Layer 3 of a small transformer language model trained on English Wikipedia (9 layers, counted from 0, width 96). Numbers have three digits each and are written without spaces.
Take only the direct path to the model's output, skipping the later layers: a vector added to the residual stream pushes a token's score in proportion to its dot product with that token's output vector.

Output vectors of the tokens that the questions are about. A number n stands for (n - 500) times 0.0023.
"%": 425512759678425495690406253495579582291570552478579361504561510493590418540368473607504313673407396575648760599815433794519496521544730644666444373438596441479436500632500489438368416445646175259399730608360495440605758401580551739491421337335486541659361304352485768534655542473349668563
"ad": 598492481538206743442570479415487522586505329642418532246454580551379441810468390475422771408572841571638602533492443596491451546295293546395254414437684511448599464363656540590579393172353509433425591458488583554681306401368503697412325546484564395530754622531504544484683488761386631543
":": 565428690450561512353310559507536429441517533465340467472359581524440572538314470570742482436364395633297285467288517458433273575645684265396536486573236384496479542410564451598507524283765392450588339465386374587554415565417497647399344558448412571562398389412619328456475434470518291545
"ember": 326136626577487098731505450516582619192650148620745568630505564489216444869546715417431369328455304572505397197609603440369468293310338703455523197549580329693599635518846547758413297110414518603575724609592739591516765608386450665488473417233518313670527512316449667484647541599509348440
"uc": 684411603505403544518377371541552437482407244753419666444220195475604360628457504382484223123474509323729170581496454654413388345388390393454607607322397466724441640774526645419474598367512164365508777428697731703472388447565709465515557310485485275493570605500606518410309590649526455591
"=": 587403618832130171530205254367782479256444550543470319336526489468266495519393555557720391253409432409388471460621256597338352306524553699419330543279513385632602307508605668581428547430631316439693611435908320717458639413361661702414588405361271429547444454273560480624633263522730464257
" —": 387362595737390380745458373373604452324591382569603367305465451411513637399445431511551326553315759544362744512452459475535553419475529362441406363610373564476465494593606497677433581500528388624388500283367453455434605426531532464549462350506484500601539472485692357531533549503588358440
"h": 399481447458363699557677559507442487592487301378524469572582738524374712489313538346545663367571621608604330593474685475366629445717584347288500579521416647370522345503657408500326272645717697562556622522477725561604418450371588359708392670549347481471773551541483602357466477184569371493
"+": 549423692520242410675224282482634512361478492422573481323500384457414467645300437445604321290460383524399500493518510686610532399590468614488454509384478445500461414459554413439416310474605336496447513408801432466431814602483506730647386405450356575657427335382471659380561340413438423605
"ac": 500466345585399522496562702507493247541443450468445657369370509522347472665516624483681527408514719516767393478271371529450385138608297539682343607487740455597584540318520507510496546529419637542349682500803408529676366349423497754575321415443495434533383604497553790504496485515331712482
"ates": 527486434453435120784711421390261302309497423452452648273196545473519176815568456286396433482514788611352326634467718690247428362328505570594522183701580837742463518353745571410355500295446242449434512298693421718427344218527500556744593369489556490709321425462391490465524240558479711719
"ist": 270139665630204485613662566394417572522418357457413518614353662459483530366564461519403581508497652632562509424730554675284443424607316632552426489463489525734446378433414615290409370620439490376689484706211702473421690804496412330490462399442701091464523737564391355504235389754422572742
"ame": 473066439454378585674421236474484232446451250513562471560647507492656305676480469495769509473455361578423719487436505758279487628641313581584749378257632740675564457616623583664357367397340076399587367574775977535481569261814852517500674239384594641579751511641483548524434437509549540470
"ud": 500433683477548447764365325425533361397456406516420650530200507510461357706450479155399555338563692304547491676513554532455485336400472449242281628468530587602425390515874560443405525217342440670362558677643596786741386391718634241695549371490480521621665598299313606215466490631585472402
"est": 641687513748300500625491592429459500775464368373480680370575400502610571672580580433580748541523678391428456537693424580248636593613350377821404728481247525626290597415636659594527586404608608528484570375509257472700736416500562524540238138426418290587673590434293505805671366585345631356
"ust": 626440430639489445463565471421686549228536358524404351383410348535575100448690643251408465504497710412628593788384457732619461530460359552507504666448639606668461767554610508410327689216388392557516764703792806779606583469591668560580554336407759285530627505578572306189447578749663586404
"th": 481637492739377265579370145490542523513506256350461598618909533523599688862514417401406508605469588545575462539306556464500504581690431647611213387389533719526686348583363343548458718273649524304656383545283534434593450571702574295556606226456490455636460465540515564612483475462621558765
"um": 109281388631294725533337295510487244358374522461433716519291417487574433393494503475521330485532508700701378609477594671209583398568371362563404530366578646676451689514465478486394595604537536283647376641606509669506443252635362398513623436523527620568604617486482416399399488875510315425
"ate": 535483392453306367597495510364286490336491450484446702216251569485797500714591464191456530558545562616361429675598694711290287441311201563443628336552653857590611408389587613387465543388380321345572350517742490560469392367668368543634450603508613683683398568558413509378365416622248680811
" \"": 539478659475486578638528340474387598580634438438592472474171542412565562466602535313465496392396453208382566354373644447545364221538707410631517128665380493461448310604554422722396507467536138586496425335373518662540363388532531369400698323478581306482545431493559492591656350482358421503
"ers": 489504230772283275466490591520359423398659479500752405637460606471519150409500581565466404626486740496714257699676415579327327539666469349436513692634492589519631487293588500549313735511592597550432653369430604637285662069309553571683468127546685178454559339226291614394560449268524487487
"ight": 533463424802382711768505384530597516260457318513425613297269172497610476500516619412665429104444729317648650451547542690438423265588352882617365630701458716628337386559332540662539565389482534182430453312384833611569611374666747599625180457427545600610597569513331657346457369633310697483
"ect": 600593652538484302634316514497808427445599333770551716435317524488390465865485708557675426397387709318540372557504458679264379467701331349689296523227374513766628420350478748625319526612475223491613366706544743579518549252500391417584662488451469613533673437597385752559526598325523398408
"ure": 362578213582632596575374314409647212523414233524531385478285668482442504378666493500419619290428495326359469675757749620245694202289559585370451546572371449679652619582696541548325648402458464438537587744594694797536778333500698420369637334445374478609704505260419592509544655492465367350
"ang": 181526527618400404516480470459631310403449424384410608427621561509178594603606545479626615274503795551700512569655590537319476543474265482412479570300239716731458404724531780704433613528423274546429685299391591385590573280536393619469463507529495488592694509599560369339546552637490482447
"ter": 263603226846420385632452419454555392457437399559539486750703554440537756477343695520571642539463622228408463375522415431198553672654256500579201189431488354552869343488486410352477554438848365307534364568523429559692543243357574450745549579365484528542716483305596850605362630342516672698

Output weights of attention head 2. The head adds the sum of these rows, row i times number i of z. A number n stands for (n - 500) times 0.00049.
o0: 358379541368367533427473334710511408605638538407465509438473553238468284603280624760443565953264397580618634628536364413196337314610699430386519395296700504241515559584254439342720585398414214586444548681491344456541421526567687607405393357731586744580253439504359335576614293471449423568
o1: 628645652631336498592274312534600560636034834477563358607657653415397570751565293451568219558323866437572657648522577339447469358524770439510498586439448413330295317609381305641485609585447484523664239544468299504524403543481481353591260523385436299390490345579584555633497483566501415354
o2: 477574547646437536553457366553598541456369307502379684486539499565599588491582306592420293381615706524504246512371534187445535483520206429486728552315420420169616281409722597453415276218507574685597431497779465472633596375708573371248296551341408617585566679612618369501417692450658229428
o3: 574726686636407620615707479574702611381516547390596493436524567093463340697616719559610579662682594740120818537513636349416381606600569654450430449617602518588245474408475346690635565491352543465240522143265357462379430581489300502272178243497720388487603394533436340440261667401336711298
o4: 363499423479342248619758430507472627548623502596242523615509358377547249420351271466612479402415452372650584532455523469534262673483504682599448526394753274541235247404307612374476666352578540533738762273530705435459566561373482255274331609701277326231516650652499283732606346587547525542
o5: 559522549176604325352665615638458504353500521415318646280277390288319670492437355517540471580209434345533323388411271687559446764523378604384456713522630559485510439430307615308491534475735443749505445453691504315454629717487557358553559729425474383380571384485483524776386656697472598703
o6: 674578559439538584407485329543388298691586484707523628706421434854691689665641349456467384934629462481728645655509278713562775792493663350389652519494323423707423582635489393385489400466503472621448637469543586493387575546510574227761794556776687453284620495421418351242705527704612505335
o7: 541750719403689352511343339387564208545539516401777497536622488357482609531438327450412495299278396257587524509577376516304369417544359562577677511341552247481504139398459668221503690297427415553531370534314159540627463515510358531412810207632657692733579215436141574649501647262573168648
o8: 396276367825471594570550412292541746478538491489553443457473536556521577115742592486346405645419605465448202512654499391589501602570423275878629429496696332289554169502324261573526599669521679642473357472599292627523379742653311665608537211518595538596478580538758683268777693351554491235
o9: 191586898562696631745433607105491465383650366731567531557435586726664595570409654526603378876488530359128453542608606544294543295469758726799298385707684623318408222501470360375549712540584482428513711825419468492570556553580148468196623476305567670423439246571505622649420445383463277682
o10: 288505207403577472298373436785356523646582658509695478499360592591302643728398558663410508387760618254609521419633761423280384292303423342474584473835408779454456601651655523441551694331643487613388272210655323414472301314683445497561505321433662320659259483449556523360318514769629645029
o11: 558563516640567449305302484763561245281465505423624361456502645561542481594530506553617658443257434618306278389417464321531592462656537454590747585466495618395623579174513435480597314543070707513871171571356570531550634340562763508605604571526550281348521618464630394666351787714832321390
o12: 506329543313659370420263603483501530275437628389604555238403465454575557530437348401416261415512709405462740712699434419451531419314382471392322441635621344552558637648554534440133576419250472550651516290419643874401404232598410346509287429481788729652595743390531325487711430625626614511
o13: 560746423377451703472405274422400547525551712545561398567251300332489541526277426615825706475698462632297480768547642441657336378660330387322485506826440415471516425508536574564474380401577538456444178549392556564516656469356770587383473497360147561347480505427278636504352434366782651486
o14: 589572636735655621675580515551603694700467579505590349535740566616500635345641616495607525411335574465559587708734610529599579795537500453419281680535411800641444404368737728370658422483711723352201534627663482395811497479619447357577400429558388476436620398444418323589593444306389592615
o15: 454543444436207667397396512636712327716343237727525661573795797376361544684376598367413404576824461332352670677570255498648523350482362602528364663253418722595388234496625312386610443261409498540560703484347604385603633220498441703662279415668674436516602488579663747608570573705619480779
o16: 261527601812452251559367442660577418426342256626583562474472301418180555471511363532523560573557249450385472458420593732562541575569378293736669468550467600599578353333308466595398349629174406290614518709627419434445539602204346524189527497395447530174680577733431653271390428611402479263
o17: 432538487522410685469645736323655370740400590355369161464428595484645611220452528706338270361450604473527375341464516530568487311526550724412481388728453367406377493404469225530815461423323811287664468433497607290470457588430525578732414673405409481603464426329507618653465464555404610483
o18: 471512603569611451646230397512464287539424618292663593313363690695618356592678494472536501368378291282724418425331460508426519444627519429236476599215465487348301515308380464515418558407551320439740473692618509244611554560455414329437523560606329638388648378336145697491720594351614676467
o19: 674522300342438405574654377377431367391734420528590381701402604623502475567503715549353680438484471463590507512416319579463165530738488437556578359475615339881576525778602459409514655457634438594414439621529381425453229269546504362467271277553474657354337486679234512764423527297578491648
o20: 345238426268554554548610323259686470420343312678461521607262519355516483483653614556453492433499459577549370853251494536368571552151199302479448553421467288391735460399474531174276412585377683575551305686389491360548459657612359457517443306694590612657795348398234365667744320555667762134
o21: 355534235651435402316457731603560618372337406627656248605757365742328392579617433328173396408640491750415519493591485573346531600581423424690732556470497634554550555580418313479529616356505500616509179569425255345618316352286427248677456307378551332757278215455670183503428587671340444742
o22: 502417507519370302468517616724496583237353878700647393267645609509553425357172625457476486558322525485606852493581208606366468142261701590390663503467719286914399678501498703760429565661594363273738593300624338435343383456575262405311499538667449651431581181386568396338302242697517298464
o23: 579414489383722610529451479381772567343705553652417468329629351417723452451458645650414571334509400362295314339566796311598535421806554503519266290468503404578590681474617531598734533186722412390384426601549558540216698681325265588405519390605591585599488657659350500381652396496482592271
o24: 556506429516525460562598552611317544493574561702341494577522323762382251447406486756471388502385596606421517569353422447309278636398331693486377743574417708364431508685562459633562843336332688572312444517359741526434564448424553399515371678392441267438495561553324586668536440400580516343
o25: 648491307558637454311155638314615434462713401454490344525554599410612449316641522431528309498538375265500580479587653432436319405303472480395617659243621517388508781576454492455416574433648480270514468573505634411681514416729595644603678600205586378575340617404535515423791338058721403390
o26: 552305481504409605624423503373293466550573382348625676668325491517525376311307466358478304547517408507186552350319416543676377615566317503436709209533296430482424418463474666537611371461284490536553219559552143372193531569680578537700408620572655480676445486461363249522599534430441363498
o27: 532364603267580347460573534709355568458784810340635389359506542537477442476671385566474413426415469625525743726702200507687633471450751852634513477843424310579455547295613338294608486118563447502507301540571625468451515421617379624456549389385472461225657491607309427650579419770463557644
o28: 402566443084523592699418430640443828694600518527500250525450637446331658529463717647383396447714389517248547774503527682461817478487631464202727284644528474281538581504652402390405408486528396634435424487547624420316681565367301451220421731367476446677643406548695326635512327497663533330
o29: 428688095306446454696682701348714369548688300465584471580293685483637400357520194543509478378366517635323412540644693564640367414726677555473822868320651548472569518423536496490696801239394719291436595522727555567579533274712535323387533626745499777501136291473559476330478508403564570464
o30: 807528498502572618688586407709712702413222395427437386606472469504472358468638476714548519401402613685657702637541738568406528392480691553591248530174637567483481629522439677486710568270559474330574551337461349664744543528383558577304347402540520541673602475296615538793498615524740515448
o31: 343500343326569773530638323817463743522403729675544330505474374231580587597645505500261389573627411395580664463925553629621645497517655594391477491349510627315662224361487502367441563677353630584684628489766543403250705695581384543457636473337463442561380638372382646477500663529312586441

Each question shows a token from some text and the vector z that the head gathered there. A number n stands for (n - 500) times 0.005.

"im": 426499433532660448383645505444490585464526460632553620622479595443404613582522454360449479507527
Which of these tokens does it push down most? "ates"

"qu": 739432173462429306515637751495598405524530532468576403407661464596391564341758492178719367530516
Which of these tokens does it push down most? "ight"

"ic": 338419498550409539398678393697441467492491568597534525503552545694395287552522500252325379602365
Which of these tokens does it push up most? "ter"

"um": 379461537559449523484674509755442495512511555704505589533591521648451350482533520203361408573336
Which three tokens does it push up most, strongest first? "ter", "th", "ect"

"amp": 382274427454269574248622440595653629614452469641598440684630491454418547386678510463217268614122
Which two tokens does it push up most, strongest first? "ect", "ter"

".": 471601531570563441487457535589514588515488517449521480440574456503499597464513458556556492442526
Which three tokens does it push up most, strongest first? " \"", " —", "ember"

" C": 484468509445435477385505513487560459433468500559365434554513440508515511502643537566325526494378
Which of these tokens does it push up most? "ac"

"up": 560543571455463438344458464552571371440482471598291457454608535601517640567546503563338551469467
Which of these tokens does it push up most? "ates"

"ul": 415635422604475436412627428424534535549558577576293466427470362546462492498605451651613446785546
Which of these tokens does it push down most? "um"

" T": 461490489422543533447481395369522523393539476553504487455563583542548541500567467583534518467400
Which of these tokens does it push up most? "uc"

"w": 434443470596459449311542514563561632539438394448568567486438553480458628452566557480640526469658
Which three tokens does it push up most, strongest first? "ember", "ure", " \""

"in": 512475434456500271736604519419785540559631524373513506657422684435549748562392576596519205645569
Which of these tokens does it push up most? "ud"

"b": 436477398452554413501518454338344380501492629288555401496478526479595388436546681488441611316751
Which of these tokens does it push up most? "ate"

"ew": 456420634408665684536521615525454353473531392642521515503583532467472546565501531361427499510431
Which of these tokens does it push up most? "uc"

"c": 519455444480542546523509523514615491557548530579468432508486527614587429411453511632513541445506
Which three tokens does it push up most, strongest first? "ates", "ate", "ers"

"ey": 394454562555431524477656518754435480489493532695517588544599549627459366499517499230334437568317
Which two tokens does it push up most, strongest first? "ter", "th"

"end": 471554542427566432630540442429525418572523460501570310457585555489610598287543733515629589437580
Which of these tokens does it push up most? "ame"

"o": 255698565645429596504522452436508381614557649553472726478536471561523476527424452345485094698353
Which of these tokens does it push down most? "ame"

" |": 518487360460570512511511461412563547511584437581475485546445633550606420484456500634604462433579
Which of these tokens does it push up most? "ist"

"ac": 289659544628406618489575463436539292505512666566456721530536465580495473501465490390406163657336
Which of these tokens does it push down most? "ame"

"\n": 450390244502581425439622343466639461418718450576503489554496645536682411502431622716666561371533
Which two tokens does it push up most, strongest first? "ates", "ate"

"er": 558538558579462466600557252481711719402582427464382584400462508486464527332518515562336694326372
Which of these tokens does it push down most? "%"

" N": 512497576462608545540493608552446445510479438564539504438465459450472554506470493491520500529500
Which of these tokens does it push up most? "ist"

"s": 611421191615383574504565460670406635468588492533595299380612612405538436356620299549451426641441
Which three tokens does it push up most, strongest first? "%", "ect", "ame"

"ian": 457496532581437450689364351553510510645497364577480495717483577460548461545502390511584491439363
Which of these tokens does it push up most? "ud"

" R": 418539430556490495454527444451604449583612544611503611436474543543586454514407549565567269540452
Which of these tokens does it push up most? "ad"

"8": 576601560545464504427524493375525550465411460436499417456435523562513507428505499541468550567404
Which of these tokens does it push up most? ":"

"g": 438496592529445412612468469477553587534505443526594419398528658507546500513398449527434605420413
Which of these tokens does it push up most? "um"

"|": 502459336498591500445581416490616481472658448585510477520480563602624379408445563693610496424518
Which two tokens does it push up most, strongest first? "ates", "ate"

" Al": 453496464490581330556516456454582428625607474542529452532547615452678386496535490581474492519510
Which of these tokens does it push up most? "ud"

"ay": 504446561494508506521421413513371650426479303656449416561552541532565564489482562500462413483486
Which of these tokens does it push up most? "ame"

"ok": 463479405452569441526571583353328344556627605347626429481526530545687514391502653433455634428683
Which of these tokens does it push up most? "+"

" and": 531558535523494465479490590600474582541510443351616511434470539483386541451521497469562622478537
Which two tokens does it push up most, strongest first? "ure", " \""

"ow": 412620543593478541511524435408566517457473521551447605510525463582491629488416508423550349591514
Which two tokens does it push up most, strongest first? "est", "ad"

"e": 294412522523538415447640541356287479478553499533459587634314623381454492536594380307389456688481
Which of these tokens does it push down most? "ates"

"on": 561648338462406534601190498562423369302531476448548573336331415491739508490464350501499445366515
Which of these tokens does it push down most? "ud"

" p": 483517493503555406495512536523525503531471501457504526410514497425465510593577444424582595511521
Which of these tokens does it push up most? "ure"

" (": 491582561456505362457484530383514603574511449511581454515463423567503457462506481638515442468382
Which of these tokens does it push up most? "="

" 9": 530516375416624545529443462356538554509603470613440516541449673534603399542461463542578544573549
Which of these tokens does it push up most? "ad"

"d": 449583340566364718552471422647317297428552610493454540511520361332818433530459407557379410385626
Which of these tokens does it push up most? "%"